Layer 3 of a small transformer language model trained on English Wikipedia (8 layers, counted from 0, width 64).
In attention head 1, each number of a token's query is one row of weights dot the token's vector x. The head spreads its attention over the tokens so far by the softmax of query dot key.

Query weights of the head. A number n stands for n times 0.0031.
q0: 15 0 6 3 -4 9 3 -14 -7 -10 -18 -5 10 -1 6 7 -17 12 -1 1 3 -6 -4 -11 13 19 -5 -3 5 -12 6 -2 -10 5 -12 0 -11 4 2 -8 5 -1 -11 -14 7 -11 10 1 -6 3 -10 2 -1 -5 11 1 8 10 -6 -13 -5 13 9 -5
q1: 11 -9 -7 5 9 -6 -12 -1 12 -13 -9 -11 0 11 7 5 3 9 5 -18 12 -15 0 -2 12 15 -1 1 -6 6 23 -7 6 16 0 -3 -11 -9 3 6 -2 -3 -8 -23 12 6 -12 3 -24 11 -13 2 4 12 8 11 -5 7 4 -2 -9 -6 14 -4
q2: 12 -1 23 -5 15 -11 -8 2 -6 -17 -16 0 -8 3 -13 -12 -7 10 12 -14 21 -4 19 7 14 4 -28 -2 29 3 1 -17 26 6 -18 12 14 28 -5 -17 6 -30 23 -2 -13 -13 13 -18 -12 -7 19 14 26 23 11 0 13 7 -4 -2 23 5 9 2
q3: 4 0 16 -10 11 -5 11 6 -1 -10 -6 6 -1 -2 -7 -8 -11 7 7 -6 5 3 16 4 0 -8 -2 1 7 -6 -3 2 8 10 -9 0 9 9 3 -8 -4 -5 15 -8 -5 -2 0 0 2 -6 15 8 18 14 3 5 3 -7 -2 3 15 2 -9 7
q4: -8 -6 -5 4 25 7 0 13 29 8 0 8 -1 -6 -15 8 0 19 10 -3 13 -5 -2 4 6 -4 21 10 -24 5 22 0 -7 12 -8 4 -10 -3 -10 4 -11 -1 -1 -20 10 18 -2 22 -4 -23 2 10 -6 -11 -15 -3 -10 -17 -5 -17 0 8 -5 -1
q5: -20 -14 -16 28 -22 3 12 -4 7 26 17 29 10 -5 -5 22 -1 -3 -14 14 -18 25 -18 11 -19 -26 25 -4 -33 23 -29 13 -26 6 42 -26 0 -28 15 10 -11 28 -18 12 -14 4 -17 36 24 1 1 -16 -20 -38 -32 8 -26 -17 -7 1 -3 3 -39 0
q6: 19 5 17 -29 37 -19 -24 7 -9 -39 -35 -15 -20 30 -23 -38 8 12 40 -33 49 -34 13 2 47 42 -60 -6 58 -6 29 -51 36 -19 -45 21 16 43 -34 -18 34 -66 33 -16 -9 -3 19 -31 -37 -8 9 40 36 27 48 -10 57 20 10 7 33 6 54 -19
q7: 45 28 47 -54 71 -53 -19 -38 -36 -81 -62 -42 -48 53 -48 -73 -4 47 51 -82 86 -60 65 -5 85 57 -94 -35 47 -13 34 -64 57 15 -89 25 42 69 -28 -48 50 -65 73 -17 -64 -10 37 -38 -7 6 33 85 68 78 70 31 69 52 31 28 68 18 62 0
q8: -5 -21 -21 17 3 -6 -18 7 -1 9 9 -10 1 0 9 -12 13 4 4 -6 8 3 -17 6 -1 11 -2 8 2 7 -6 -4 -13 -1 10 4 5 -18 -6 8 6 15 -1 -23 7 0 -5 -14 -15 2 -9 -9 -7 -18 7 -15 -8 -11 5 -6 -10 6 1 -5
q9: 7 6 8 -5 -2 -4 3 10 3 -16 2 0 0 -2 -2 -1 6 9 -16 -10 -3 -10 -11 -3 5 -6 -13 9 10 7 3 6 -5 1 8 -6 -22 6 -6 5 1 -7 2 14 -4 2 4 3 -5 26 0 7 0 -1 -5 -4 1 9 -8 -4 -2 9 8 6
q10: -10 -6 -3 -11 13 2 19 2 -11 -11 4 -5 6 -3 7 -16 -19 -11 2 -13 3 10 2 -8 -1 -7 -2 -19 -10 2 10 -10 -8 6 -26 -5 -3 -17 1 -16 21 -14 5 -25 -2 -16 3 -2 11 -11 25 8 7 20 2 4 5 9 -11 3 3 0 -1 -2
q11: 19 -26 5 24 -1 -20 -13 18 16 2 11 -22 -12 7 13 1 -8 7 11 9 2 9 12 -22 3 25 -3 18 17 15 13 2 1 9 -2 -7 5 8 12 16 8 -12 8 3 -10 9 5 1 -24 -23 13 -9 -4 -6 -18 1 0 -25 -18 -4 -7 5 -8 9
q12: -4 2 12 7 -9 1 2 -2 9 6 -3 14 -2 0 5 12 -6 9 9 4 -8 7 7 -6 -8 -10 9 -1 -8 -16 -4 -4 17 6 14 -2 14 4 1 -7 -16 0 3 -15 -5 2 -1 6 3 -25 1 -3 7 0 -5 2 -7 -5 7 -16 9 -4 -16 -1
q13: -6 -14 -19 13 3 -7 -3 -4 11 18 -9 -1 -4 -4 4 -17 13 11 -10 8 14 2 -8 2 -9 21 -10 20 4 9 -17 8 -26 -11 7 -7 8 -16 -6 -2 -2 21 4 -22 3 4 0 -7 -18 8 -1 -13 1 -22 7 -1 -4 -16 -9 -1 -8 1 -2 9
q14: 13 4 28 -2 -3 13 -8 5 -6 1 7 -4 20 -2 -2 -3 -15 6 -5 10 -8 -3 -13 2 7 -5 13 16 -4 -12 3 -10 25 -15 -2 9 5 8 -5 -14 -20 -16 2 -5 7 2 -3 -3 -5 -2 8 7 20 6 3 -3 -4 6 0 -15 -3 -12 -4 9
q15: 24 3 21 -8 5 -3 4 -2 -7 -2 11 -11 -2 7 8 -11 -2 9 -20 5 0 -6 1 -9 -5 17 -11 14 8 -10 3 11 22 -4 -2 5 0 12 2 0 5 -13 28 15 1 6 -8 -8 -8 2 13 11 22 6 -10 -2 -9 12 -13 -3 -4 -17 -10 14
q16: -1 10 -4 -13 15 -6 12 4 25 -9 -8 10 4 9 -2 -7 12 8 -14 -6 -12 -8 -3 10 10 -12 19 7 3 -15 12 2 -10 2 -4 -14 -8 28 -10 -5 -6 13 2 0 -8 8 -12 29 -15 27 -10 6 1 7 7 19 0 -5 8 -5 5 2 10 3
q17: -7 -3 -10 -8 14 -1 17 -15 10 -3 2 13 -10 -5 7 0 -8 -9 12 -3 2 10 -1 2 -10 11 -7 -20 -20 4 3 2 -12 -2 -9 -13 3 -30 10 -15 20 6 13 -7 -15 -2 6 -6 27 -20 9 7 0 9 2 12 0 16 12 11 4 -7 -9 6
q18: -5 5 0 23 0 -3 -24 -4 -3 7 6 3 4 0 8 8 -8 -5 9 16 -12 0 -13 4 10 3 22 -5 -17 -1 7 -13 7 -3 10 9 -3 -5 9 10 -25 17 -13 10 0 1 -2 1 3 -9 -13 -7 -18 2 6 4 1 -9 19 9 -10 8 8 -14
q19: -2 19 3 10 2 5 0 -3 -11 -11 -7 27 4 3 5 6 -6 -15 -4 -12 -1 -2 -7 5 13 -20 7 -30 -6 -1 14 -8 -1 2 -4 11 -13 3 -1 15 -7 -8 -15 3 12 -4 -3 5 6 13 -11 0 -7 7 9 -9 11 6 5 8 3 8 8 -23
q20: 4 1 20 -15 -9 -3 12 7 -4 0 -8 -2 6 -5 -3 -1 -9 2 -7 7 -6 9 27 -12 -5 -6 -10 6 1 -7 -2 -1 8 2 1 4 7 18 -5 -9 -8 -16 5 0 -3 -5 6 8 1 -11 20 -5 13 15 -9 8 0 -5 -16 -3 10 8 -9 20
q21: 1 2 -6 8 -4 -2 7 -6 15 8 6 12 10 1 16 6 -7 -8 -2 -3 -5 6 11 -9 -5 -13 14 -30 -3 -8 17 -11 5 8 -7 -3 -8 9 9 -13 4 -10 -4 -21 -10 -11 -12 22 -3 -18 8 0 -1 21 0 9 -3 5 -3 0 6 -5 12 -17
q22: 6 -14 15 2 -1 -6 4 13 16 -9 5 6 3 1 8 5 -11 13 9 -6 -10 6 -1 -6 2 -14 -2 8 -5 -7 5 -7 14 11 8 -10 9 6 -4 -9 -5 -16 14 -17 -9 1 -4 7 -1 -19 11 4 12 4 -6 5 -5 -2 1 -19 8 7 -16 9
q23: -6 -4 7 -2 -1 7 4 12 4 -20 3 6 -5 1 -9 12 2 4 25 -13 3 -1 -13 14 1 -22 -9 -5 -8 4 -15 5 4 6 1 -1 4 -14 -8 -7 -7 -17 0 -8 2 -2 9 -2 11 -5 -6 8 8 -10 4 -10 5 1 11 -18 7 4 -25 0
q24: 1 -1 14 -15 11 -4 17 10 9 -21 -6 5 -1 1 3 -8 -12 2 7 -11 -11 3 2 -3 6 -12 -1 2 -9 -11 3 -2 5 8 -7 -11 -1 6 -8 -11 -8 -10 8 -7 -7 -10 -1 12 0 5 11 12 9 11 -5 7 6 3 4 -10 5 3 -10 5
q25: 11 16 27 0 -8 -6 10 11 7 -16 -2 19 -7 -2 16 -3 -4 17 7 -13 -4 9 2 -3 -14 3 -12 -9 -19 -17 -9 6 3 2 12 20 -7 -20 -9 9 -33 -2 0 -14 0 5 20 8 -2 -3 4 -2 4 3 -8 -7 -8 -6 11 -7 1 8 -21 11
q26: -4 -12 0 2 7 -6 -5 -7 8 -3 19 -5 5 -5 13 -3 -12 -7 6 6 -16 5 -8 0 9 5 10 -6 -13 -2 10 -9 6 -4 -6 -4 -4 -7 5 -15 2 1 10 -5 -13 -10 -13 6 7 -19 8 1 0 19 -1 14 -2 4 11 4 -1 4 1 1
q27: 10 -5 -10 8 -3 4 -3 -10 -9 13 10 -7 -2 4 2 3 16 0 -8 3 11 -1 3 -3 -8 19 -6 -3 13 7 -2 5 0 -9 -3 8 1 -7 6 13 10 -1 -3 1 11 6 -8 -16 -7 -1 -7 -5 2 -16 0 -14 -8 7 -7 5 -5 -17 4 -5
q28: 4 15 -2 -5 6 14 11 -9 -4 4 -19 21 -2 5 -6 -7 13 -3 -11 -7 20 -7 1 7 -9 -3 -29 -10 -2 2 -8 18 -7 -5 -5 9 4 -7 -1 5 10 -8 7 2 19 8 12 -9 0 15 0 0 8 -8 17 -11 7 4 -15 2 0 -11 -12 1
q29: -2 7 -7 13 -8 5 -20 -6 -9 8 17 -12 -5 2 -4 14 8 -3 9 3 7 -6 -19 5 2 -1 11 -5 5 6 -2 -1 7 -2 5 8 -3 -11 4 6 11 -2 -9 7 5 9 0 -8 8 -8 -10 2 -13 -12 3 -12 -7 10 9 0 -6 -12 8 -12
q30: -7 6 -7 6 -3 9 -7 -10 -14 6 2 2 4 -3 -7 -1 8 -1 -4 -2 12 -5 -21 4 0 11 -1 -3 -2 5 -8 -3 -9 -12 -1 10 -5 -19 -3 1 3 2 -12 -6 13 0 5 -17 6 11 -9 1 -8 -15 10 -14 -2 9 -1 5 -8 -6 9 -12
q31: 13 -11 -9 9 -7 5 -10 11 10 -6 17 -25 -3 1 0 12 22 11 0 -11 -3 -6 1 -3 4 -7 -9 18 20 8 -5 4 12 8 6 -3 -8 8 -6 7 8 -12 -3 8 -5 -3 -4 7 -17 1 -2 -1 -5 -10 -13 -9 -6 8 -6 -10 -1 -1 8 -1

Each question shows a short text with each token's key, already scaled and adjusted for position as the last token sees it. A number n stands for n times 0.028.

Then comes the last token's vector x. A number n stands for n times 0.091.

0 "Over": 17 0 -19 -41 -2 7 -1 4 -6 2 -2 13 -1 -2 -4 5 -4 6 2 -1 3 -5 1 -3 1 2 6 -3 -5 -2 -6 -5
1 "st": 14 -2 -2 -16 4 -1 2 6 -13 1 6 8 2 -9 3 6 -3 10 -4 -7 11 -2 8 5 8 -3 10 -9 -8 -5 -11 -4
2 "ay": 1 -2 -8 -27 11 2 0 4 -7 6 1 11 3 -6 1 3 2 1 0 -2 5 2 7 1 4 -2 4 -8 -7 -3 -11 3
3 "ing": 4 3 -18 -40 13 -2 -4 1 -4 -5 4 5 0 -7 -6 -5 -1 8 10 7 -2 15 -3 -11 -1 -8 13 -4 -11 1 -5 -3
4 " Your": -11 3 -25 -40 6 15 -4 0 -3 7 2 -9 -2 -3 0 -9 6 2 3 6 0 -1 1 9 6 12 7 -9 -7 -3 1 -1
5 " Wel": 2 -6 -9 -24 -16 4 -3 1 0 0 -1 5 3 3 -1 0 -2 -1 1 -10 7 -5 3 -2 2 4 3 -3 -12 -5 -6 4
6 "come": 9 -7 -10 -28 -9 1 -5 0 -4 -1 -3 7 7 1 1 -1 -2 1 7 -1 5 1 3 -5 0 -3 7 -4 -10 -3 -6 -3
7 "\"": 3 1 -26 -48 0 -1 -3 0 1 -4 -5 12 6 0 1 -5 1 -1 7 1 -5 1 6 4 -1 -7 5 -6 -9 4 -4 -1
x: 3 25 -49 29 9 7 -10 -43 -3 -27 23 -5 28 22 -9 35 49 -26 -21 41 -9 31 -5 -1 6 -17 5 3 -8 34 37 45 8 4 3 -12 -40 -15 26 31 -27 -6 -24 -10 22 -17 -4 -25 -1 14 -29 -23 -9 -45 -15 -31 -25 5 -9 37 -19 37 -23 -20
Which two tokens does the last token look at most, in order? 4 " Your", 7 "\""

0 " after": 1 17 -55 -84 -7 16 -4 -1 4 9 -6 7 -7 4 -6 1 3 -5 4 2 -5 -4 -7 -9 -3 6 -4 2 -2 2 3 2
1 " being": 9 21 -52 -82 -4 22 -4 -1 1 11 -3 3 -7 -7 -1 3 -3 -6 0 7 -5 0 -4 -2 -4 -3 -5 5 1 11 5 12
2 " forced": 10 17 -54 -84 8 25 -7 -2 -3 6 -6 8 -7 -5 0 4 -2 -6 7 0 -2 0 -8 -12 -6 -4 0 3 -8 9 2 10
3 " into": 3 14 -53 -84 12 25 -6 0 2 11 -2 3 -2 -3 -5 0 0 0 3 5 -6 2 -1 -1 0 9 0 0 -5 5 4 8
4 " inter": -9 11 -42 -67 -1 25 -4 1 -6 11 -2 -2 -4 -8 -4 3 -4 -1 0 4 1 -4 -5 0 0 7 -5 1 1 4 3 8
5 "gal": -6 1 -23 -36 -13 20 0 3 -7 5 1 5 -1 -5 6 7 -1 2 1 -3 7 -6 6 4 6 13 4 -5 -5 -4 -5 -1
6 "act": 11 -3 -19 -42 -14 4 -4 2 -1 -1 0 12 -1 0 0 6 -1 3 4 -9 4 1 4 -8 1 -7 11 -1 -11 -2 -10 1
7 "ic": 10 4 -18 -39 -10 7 -1 3 -8 6 5 4 0 -12 5 4 -6 6 2 6 5 4 6 3 3 4 10 -6 -6 1 -3 -1
x: 0 24 -15 19 -7 16 -16 0 -8 -39 8 17 17 -7 -19 36 11 22 -20 49 -42 32 -20 16 7 -13 29 22 -4 2 31 39 -36 -29 -7 -7 -20 -16 3 -51 -7 15 -13 26 14 34 1 25 50 -4 -17 -49 23 -53 10 -7 -19 -9 28 -35 -15 0 -3 2
Which two tokens does the last token look at most, in order? 2 " forced", 3 " into"

0 " in": 2 16 -52 -86 -10 17 -4 1 6 8 -1 6 -4 0 -8 1 -1 1 -1 0 -6 -3 1 2 0 4 0 0 -4 3 1 9
1 " numbers": 13 16 -51 -83 -3 18 -6 -1 -1 4 -4 1 1 -1 4 6 -5 0 3 0 -3 -2 0 1 -2 0 1 1 2 6 3 4
2 " of": 11 14 -51 -85 5 23 -4 1 4 11 1 4 -6 -1 -4 3 -6 4 0 2 -7 -1 0 4 -1 3 1 1 0 6 6 9
3 " Cu": -12 4 -28 -48 -1 20 -2 2 -4 6 -2 -4 0 -3 -1 -1 -3 -1 -5 0 9 -11 2 10 3 10 -9 -5 2 -3 -1 1
4 "bs": -1 -4 -14 -26 -4 6 -1 2 -1 -8 4 7 6 2 8 4 -7 -3 -3 -2 10 4 5 -2 2 0 -1 2 0 -4 -2 -3
5 " experience": -10 2 -51 -84 -4 19 -9 -2 1 4 -5 2 -4 0 1 0 0 -6 9 5 -4 0 -7 -11 -4 -7 0 0 -5 4 4 1
6 "d": -3 6 -37 -60 -11 19 -2 1 -6 8 2 2 -5 -8 4 2 -2 -1 1 3 0 -1 -1 5 3 4 1 -3 -5 3 4 3
7 " at": 10 1 -51 -87 -7 20 -8 -1 4 12 -7 3 -4 -2 -6 1 2 -3 3 4 -9 -6 -3 2 -2 4 -3 1 -1 6 4 11
x: 3 1 37 31 -14 49 -28 -2 -7 10 -8 -35 32 -32 13 46 -10 -40 -23 33 -33 31 -22 9 -8 -33 24 11 1 11 -9 8 13 -34 -24 3 -19 8 32 34 -10 7 26 40 33 -8 -10 -35 27 16 -2 -48 -12 -2 -11 -32 5 4 -24 -29 -29 -2 7 12
Which two tokens does the last token look at most, in order? 5 " experience", 7 " at"

0 " |": 0 9 -39 -62 -3 11 -3 2 5 -1 2 6 1 -2 -1 9 -12 7 -1 -2 -5 -1 1 3 -1 6 2 7 4 7 5 4
1 "\n": 5 3 -50 -85 0 7 -6 0 11 -2 -1 0 -6 4 -3 2 -8 2 3 -2 -11 -10 -6 1 -5 -4 0 7 0 9 12 2
2 "|": 8 10 -56 -89 4 17 -7 -2 8 3 -3 -1 -6 1 -2 0 -12 0 3 1 -9 -7 -7 3 -7 -1 -1 7 0 11 14 5
3 " 58": -5 14 -42 -64 9 25 -3 1 6 10 -3 7 -8 6 3 10 1 -7 -10 -12 -2 -16 2 9 2 -2 -7 4 5 0 2 14
4 " |": -7 11 -48 -78 9 22 -6 0 7 7 -1 -3 -3 1 -4 1 -6 2 -4 1 -10 -7 -3 10 -3 1 -6 5 8 8 10 7
5 " Pi": 10 6 -17 -29 -6 14 -3 1 1 2 -6 4 3 4 -5 4 0 -5 -9 -4 7 -10 2 8 0 8 -16 3 13 -4 -5 7
6 "et": -7 0 -5 -13 -4 6 -2 1 -1 -8 5 -7 8 -5 12 7 -3 -1 -5 3 5 10 4 1 2 1 3 6 3 -1 1 2
7 "ro": -2 1 2 -9 4 -8 0 4 0 -5 7 1 1 -3 -1 -4 3 -1 -3 5 -1 7 3 4 2 -7 0 -2 -1 0 -5 1
x: -52 -9 -33 16 6 3 -36 13 27 30 -1 6 23 8 -21 -31 20 -26 -3 -28 -57 28 -20 -3 -14 19 14 33 -47 -4 10 -23 -8 -10 -7 -36 -34 -12 -11 20 -29 -19 -7 -29 -29 6 1 5 -4 -17 20 28 -24 -1 11 17 -50 -32 -24 -33 -27 45 7 16
Which token does the last token look at most, and with what share of its attention? 2 "|", with about 50%

0 " |": 0 9 -39 -62 -3 11 -3 2 5 -1 2 6 1 -2 -1 9 -12 7 -1 -2 -5 -1 1 3 -1 6 2 7 4 7 5 4
1 " April": 11 8 -42 -68 8 15 -3 2 2 5 -3 11 -5 1 -5 10 2 4 -3 -7 -3 -5 -1 -5 1 3 3 3 -4 1 -4 5
2 " Mul": -4 4 -19 -38 8 12 -3 1 -5 5 -7 11 1 -1 -8 6 -7 3 -4 -6 13 -9 0 -1 -2 6 -7 0 2 -5 -9 1
3 "len": -2 -1 -3 -10 -5 -5 0 3 -5 -8 5 12 8 -3 0 6 -6 3 -7 -5 11 3 6 4 5 7 0 0 0 -6 -9 -4
4 " |": 3 -5 -21 -42 -1 -6 -4 0 7 -8 3 5 4 0 -1 2 -11 3 2 0 -5 7 0 -3 -3 -4 5 6 -3 7 6 1
5 " Am": 2 2 -26 -45 -10 10 -5 2 -3 1 -3 -2 -2 1 3 5 -1 -1 -5 -4 7 -8 -2 0 0 2 -4 2 5 -3 2 0
6 "anda": 1 -1 -4 -14 3 3 0 1 0 5 -1 9 0 1 5 9 -4 -4 -8 -5 5 -6 4 4 -1 -5 -6 3 5 1 -2 2
7 " Joy": 5 -1 -15 -31 -3 8 -5 0 2 4 -2 10 1 2 0 1 3 -5 2 -1 6 1 4 -4 1 0 3 -2 -9 -6 -6 1
x: -5 -3 -16 -21 -18 37 30 -6 -41 -15 29 -5 6 -42 -16 28 -19 9 -1 32 -3 14 0 21 -11 -20 6 -16 24 4 14 -15 26 17 10 -11 11 6 2 19 -3 30 15 -39 -3 -10 18 46 -15 -18 -31 -7 -72 -35 -1 -8 -79 -9 -7 -34 0 -24 -19 -42
To which token does the last token give the most attention? 1 " April"

0 "|": 3 8 -44 -70 -1 9 -2 2 2 0 0 3 -2 -1 1 12 -12 4 -3 -2 -4 -6 -3 3 -3 7 -3 9 7 8 9 4
1 " 45": 9 16 -35 -56 6 18 0 3 1 3 -1 10 -5 2 4 13 -2 -3 -10 -13 2 -12 3 7 4 -2 -4 4 4 0 -1 10
2 " |": 3 5 -25 -47 4 7 -1 2 0 1 1 3 2 -1 0 11 -9 7 -4 -3 -6 -3 1 6 -1 -1 -2 6 10 7 5 2
3 " He": -4 6 -32 -54 5 18 -2 4 -4 8 2 -1 -10 -3 -7 3 -3 2 -7 6 1 -9 -7 1 0 -2 -10 1 10 0 2 -2
4 "in": 4 3 -16 -24 8 5 1 1 -1 -4 5 4 1 -7 2 2 -6 1 -2 8 1 9 -2 1 1 9 -1 6 1 1 3 0
5 " Van": 1 1 -11 -19 -3 9 -1 2 5 3 6 2 1 1 -2 -6 0 -3 -5 -1 6 0 5 8 5 12 -1 -4 -6 -5 0 5
6 " Bre": 9 -7 -7 -18 -2 2 -4 2 7 -1 1 -4 1 7 -5 -2 1 -1 -4 2 2 0 -1 -3 1 5 -5 3 2 -7 -1 -1
7 "ene": 0 2 -1 -8 -4 -1 0 2 -3 -10 6 4 8 -3 5 3 0 2 -3 1 8 10 7 -2 4 0 7 -1 -3 -7 -7 -8
x: 28 -37 -71 -11 -45 -2 -11 35 -2 -6 32 6 26 19 28 12 29 21 12 1 -2 12 5 -8 -7 -10 21 -43 -4 12 3 -22 -22 8 5 27 2 -1 -6 25 13 -23 -26 -33 -4 -14 -32 -4 -23 -17 -16 -37 -6 -58 -6 12 -27 -10 56 46 10 -20 -23 -28
To which token does the last token give the most attention? 0 "|"

0 "|": 3 8 -44 -70 -1 9 -2 2 2 0 0 3 -2 -1 1 12 -12 4 -3 -2 -4 -6 -3 3 -3 7 -3 9 7 8 9 4
1 " 33": 9 16 -36 -56 5 19 0 3 1 4 -2 8 -5 1 3 12 -2 -2 -9 -11 0 -13 2 9 4 1 -4 3 5 1 0 9
2 " |": 1 5 -23 -45 4 6 -1 2 0 1 0 4 2 -1 0 10 -10 7 -4 -3 -6 -3 1 6 -1 -1 -2 6 10 7 5 3
3 " Stan": -3 8 -26 -47 12 20 -2 2 -8 10 -2 4 -3 -9 -1 8 -5 1 -4 0 7 -5 0 4 2 6 -4 1 -1 0 -4 8
4 " Jones": -6 -1 -11 -25 0 6 -1 2 0 -3 1 11 8 -1 7 0 -1 -3 1 -6 6 2 9 0 3 -3 5 -4 -11 -3 -7 3
5 " (": 5 -3 -29 -54 3 -10 -9 -1 4 -13 -2 -3 8 2 -10 -10 -2 6 4 -3 -6 3 -2 1 -3 -6 0 -1 -6 5 1 -1
6 "GB": 4 4 -30 -47 -7 22 -3 0 -7 -4 0 -1 5 -6 4 5 -2 -1 -1 4 4 2 1 3 3 8 -3 1 4 -2 -2 0
7 "R": 13 -5 -8 -19 -1 5 -1 4 -6 -2 5 -11 5 -3 10 5 2 6 -2 -2 2 -1 5 7 7 6 4 -6 0 -4 0 -8
x: -27 -25 16 -13 0 6 -19 19 5 28 48 27 -20 7 -25 8 -15 34 -9 20 3 -1 -52 -10 -36 -16 30 -43 -35 4 20 31 -28 -12 9 -15 -37 -26 14 -19 -1 -18 -43 29 19 40 27 -12 11 -10 12 32 11 27 8 -18 13 8 -37 -12 -41 26 -47 20
To which token does the last token give the most attention? 0 "|"

0 "\n": 1 6 -53 -89 -5 7 -6 0 12 0 -2 2 -6 4 -3 0 -8 0 3 -2 -11 -10 -6 0 -6 -5 -1 7 -1 10 13 5
1 "|": 7 12 -56 -89 -5 17 -7 -2 9 4 -5 0 -6 1 -2 -1 -11 -2 4 2 -9 -8 -7 3 -8 -2 -3 8 -1 12 14 7
2 " 1": -1 14 -41 -63 8 22 -2 0 10 8 -6 9 -7 9 -2 5 -2 -7 -8 -6 -6 -17 0 11 0 0 -10 7 8 3 5 14
3 " |": 1 13 -47 -76 8 21 -5 0 7 5 -2 -3 -3 1 -4 0 -7 2 -5 1 -10 -8 -4 11 -3 2 -8 6 11 8 11 7
4 " Louis": -9 14 -30 -48 2 25 -3 0 7 7 -2 9 2 2 0 6 4 -5 -5 -2 0 -3 7 7 4 14 -4 3 3 -4 -6 11
5 "on": -9 7 -10 -25 -1 9 -2 2 -1 1 5 -7 1 -4 6 1 2 0 -3 4 4 7 3 2 3 -2 3 0 -2 -2 -1 1
6 " Bob": 1 -1 -14 -27 3 -2 -4 1 4 -1 2 -2 6 2 1 -9 1 -6 1 0 3 -2 2 3 1 5 -4 -5 -9 -2 1 -2
7 "et": -3 0 -2 -9 -5 -6 -3 0 2 -7 5 -2 7 -3 6 -3 -2 -7 -2 -1 4 8 4 1 1 -7 0 2 -9 1 0 4
x: 17 -22 18 29 -12 -11 -52 -12 -30 48 18 -6 -1 11 -2 -12 2 8 22 0 -17 -32 -9 -10 -29 -12 53 21 -15 -22 -4 -32 -24 23 51 -21 50 -9 -22 11 -27 6 -25 -7 -13 -5 -3 7 -12 -9 12 -8 -58 -59 -20 15 -2 -31 9 -12 2 -38 -9 -29
Which two tokens does the last token look at most, in order? 1 "|", 0 "\n"

0 "in": 1 0 -18 -31 1 -6 -1 2 5 -5 8 3 0 -1 0 -4 -4 0 -1 4 -1 9 2 2 1 8 3 2 -4 2 4 1
1 " Scout": 8 2 -20 -35 7 1 -5 -1 4 -6 -2 15 6 5 1 -3 2 -2 4 -13 4 1 9 0 1 0 8 -3 -15 -1 -10 5
2 "s": 2 2 -12 -32 4 -1 -2 2 -2 1 3 10 7 -2 2 2 -6 3 2 0 3 6 8 0 0 -2 6 -3 -6 2 -3 3
3 " and": -3 8 -43 -77 11 17 -3 2 6 1 5 5 -7 -1 -7 -7 -7 3 3 11 -9 4 -3 2 -1 -6 3 1 -5 4 7 2
4 " from": -12 9 -52 -87 5 24 -5 2 2 8 -3 9 -4 -5 -7 4 1 1 0 2 -6 0 0 -1 0 2 1 1 -6 5 -2 10
5 " organis": -3 6 -36 -62 -15 19 -5 -1 -7 4 -12 13 -1 -7 4 12 -2 -7 4 -7 6 -9 -1 -6 -2 -4 -3 2 -6 2 -9 10
6 "ation": -1 3 -31 -55 -11 16 -4 0 -7 3 -3 13 4 -7 6 10 -7 3 5 0 2 2 6 0 -1 1 6 0 -5 6 -4 3
7 " imp": 10 1 -28 -50 7 17 -4 0 -3 2 -4 6 -1 -8 4 3 -10 -4 0 -5 5 -6 1 7 -2 -4 -3 2 -5 9 0 11
x: -10 14 6 -23 -33 10 -35 9 31 -28 -18 -36 -5 2 16 22 -16 3 -13 17 -40 9 -22 -19 -45 -5 -1 11 -42 -11 17 27 -49 -12 4 15 -45 4 -17 -26 -2 -42 9 19 45 -43 9 -4 18 -12 38 -3 -16 -20 14 -32 -6 39 -36 -30 -26 12 -33 1
To which token does the last token give the most attention? 4 " from"

0 "-": 6 9 -28 -43 0 8 1 3 0 -2 3 -6 -3 -4 0 5 -10 1 -2 7 -1 -1 -4 4 1 12 -3 5 8 3 9 -2
1 "|": 4 8 -44 -70 3 9 -3 2 0 -2 -1 0 -1 -4 1 9 -11 3 0 0 -3 -4 -4 1 -3 6 -1 7 5 9 9 2
2 "\n": -1 1 -49 -84 4 5 -6 0 11 -2 -3 2 -6 5 0 4 -9 0 2 -4 -10 -12 -7 0 -6 -6 -2 8 1 10 14 3
3 "|": 2 8 -56 -89 9 17 -8 -2 8 3 -3 -1 -6 1 -3 -1 -11 -1 3 2 -9 -7 -8 3 -7 -1 -2 7 0 12 14 5
4 " 1": -7 10 -40 -60 -4 24 -3 0 10 8 -5 8 -7 8 -3 5 -1 -7 -9 -6 -6 -16 0 11 0 0 -11 7 9 2 5 14
5 " |": -7 9 -43 -69 -2 21 -6 0 7 5 -2 -4 -3 2 -5 0 -4 1 -6 1 -10 -8 -5 11 -2 2 -9 6 12 6 10 6
6 " 1": 4 8 -33 -50 -6 25 -5 0 8 5 -4 0 -4 7 -4 3 3 -4 -9 -2 -7 -10 -1 9 1 2 -10 6 12 0 3 11
7 " |": 6 6 -34 -55 -4 22 -5 0 5 2 0 -7 -1 1 -5 0 -3 4 -5 3 -10 -4 -4 11 0 5 -7 4 14 5 8 4
x: 4 -8 12 3 -10 13 6 -7 26 62 16 -32 -14 11 41 -19 -11 -35 -1 -15 -17 50 -10 -18 -22 -20 -9 -4 3 -33 -6 42 56 12 2 29 0 6 16 23 15 -9 1 7 53 26 -12 26 -1 -8 15 -51 -15 33 -1 -31 25 -28 -7 -12 -45 -28 16 15
Which two tokens does the last token look at most, in order? 3 "|", 2 "\n"

0 "ip": 17 -8 4 -11 -5 -6 0 6 -10 -4 6 2 4 -9 3 4 -5 7 2 2 10 4 6 -1 5 2 10 -7 -4 -6 -7 -7
1 " (": 5 0 -32 -61 9 1 -5 2 2 -10 -1 -3 7 0 -7 -5 -4 9 -1 -7 -3 -2 3 9 1 -2 4 -2 -3 3 -1 1
2 "ES": 8 16 -30 -47 15 22 -2 1 -11 0 -2 -8 4 -7 11 9 0 0 -4 1 3 -6 3 11 5 7 -2 0 7 -1 0 -1
3 "P": -10 5 -20 -36 1 13 -1 1 -2 4 -2 0 3 1 8 9 -4 -5 -7 -4 6 -11 4 8 0 0 -9 2 9 1 1 3
4 ")": -1 0 -20 -39 -1 -1 -2 1 4 -6 -1 5 5 4 0 -1 -2 1 0 2 -7 -1 2 5 -1 -7 -3 1 7 3 3 -4
5 " |": -4 3 -38 -63 2 7 -5 1 4 -3 3 4 -2 -4 -6 2 -10 5 -2 3 -9 2 -4 0 -3 -5 -2 7 5 8 7 1
6 " D": -2 8 -38 -58 -7 21 -4 2 -1 7 2 -2 -10 -3 -8 1 0 3 -8 2 -3 -6 -4 7 0 -1 -6 0 9 3 3 5
7 "N": 6 -3 -18 -26 -3 23 -4 -1 0 -2 0 -13 4 3 6 2 0 1 -3 4 -1 -4 0 9 2 10 -8 0 15 -3 3 -3
x: 19 -55 8 -30 0 0 25 29 9 56 7 20 -16 48 2 0 -33 -28 -8 -22 -1 39 -14 -14 -34 8 -19 -37 -45 5 -12 7 15 1 23 27 6 -9 -8 15 2 -20 -11 22 9 38 -5 -24 3 1 -16 -2 -17 38 18 -25 31 -2 -46 17 -51 5 -24 35
To which token does the last token give the most attention? 5 " |"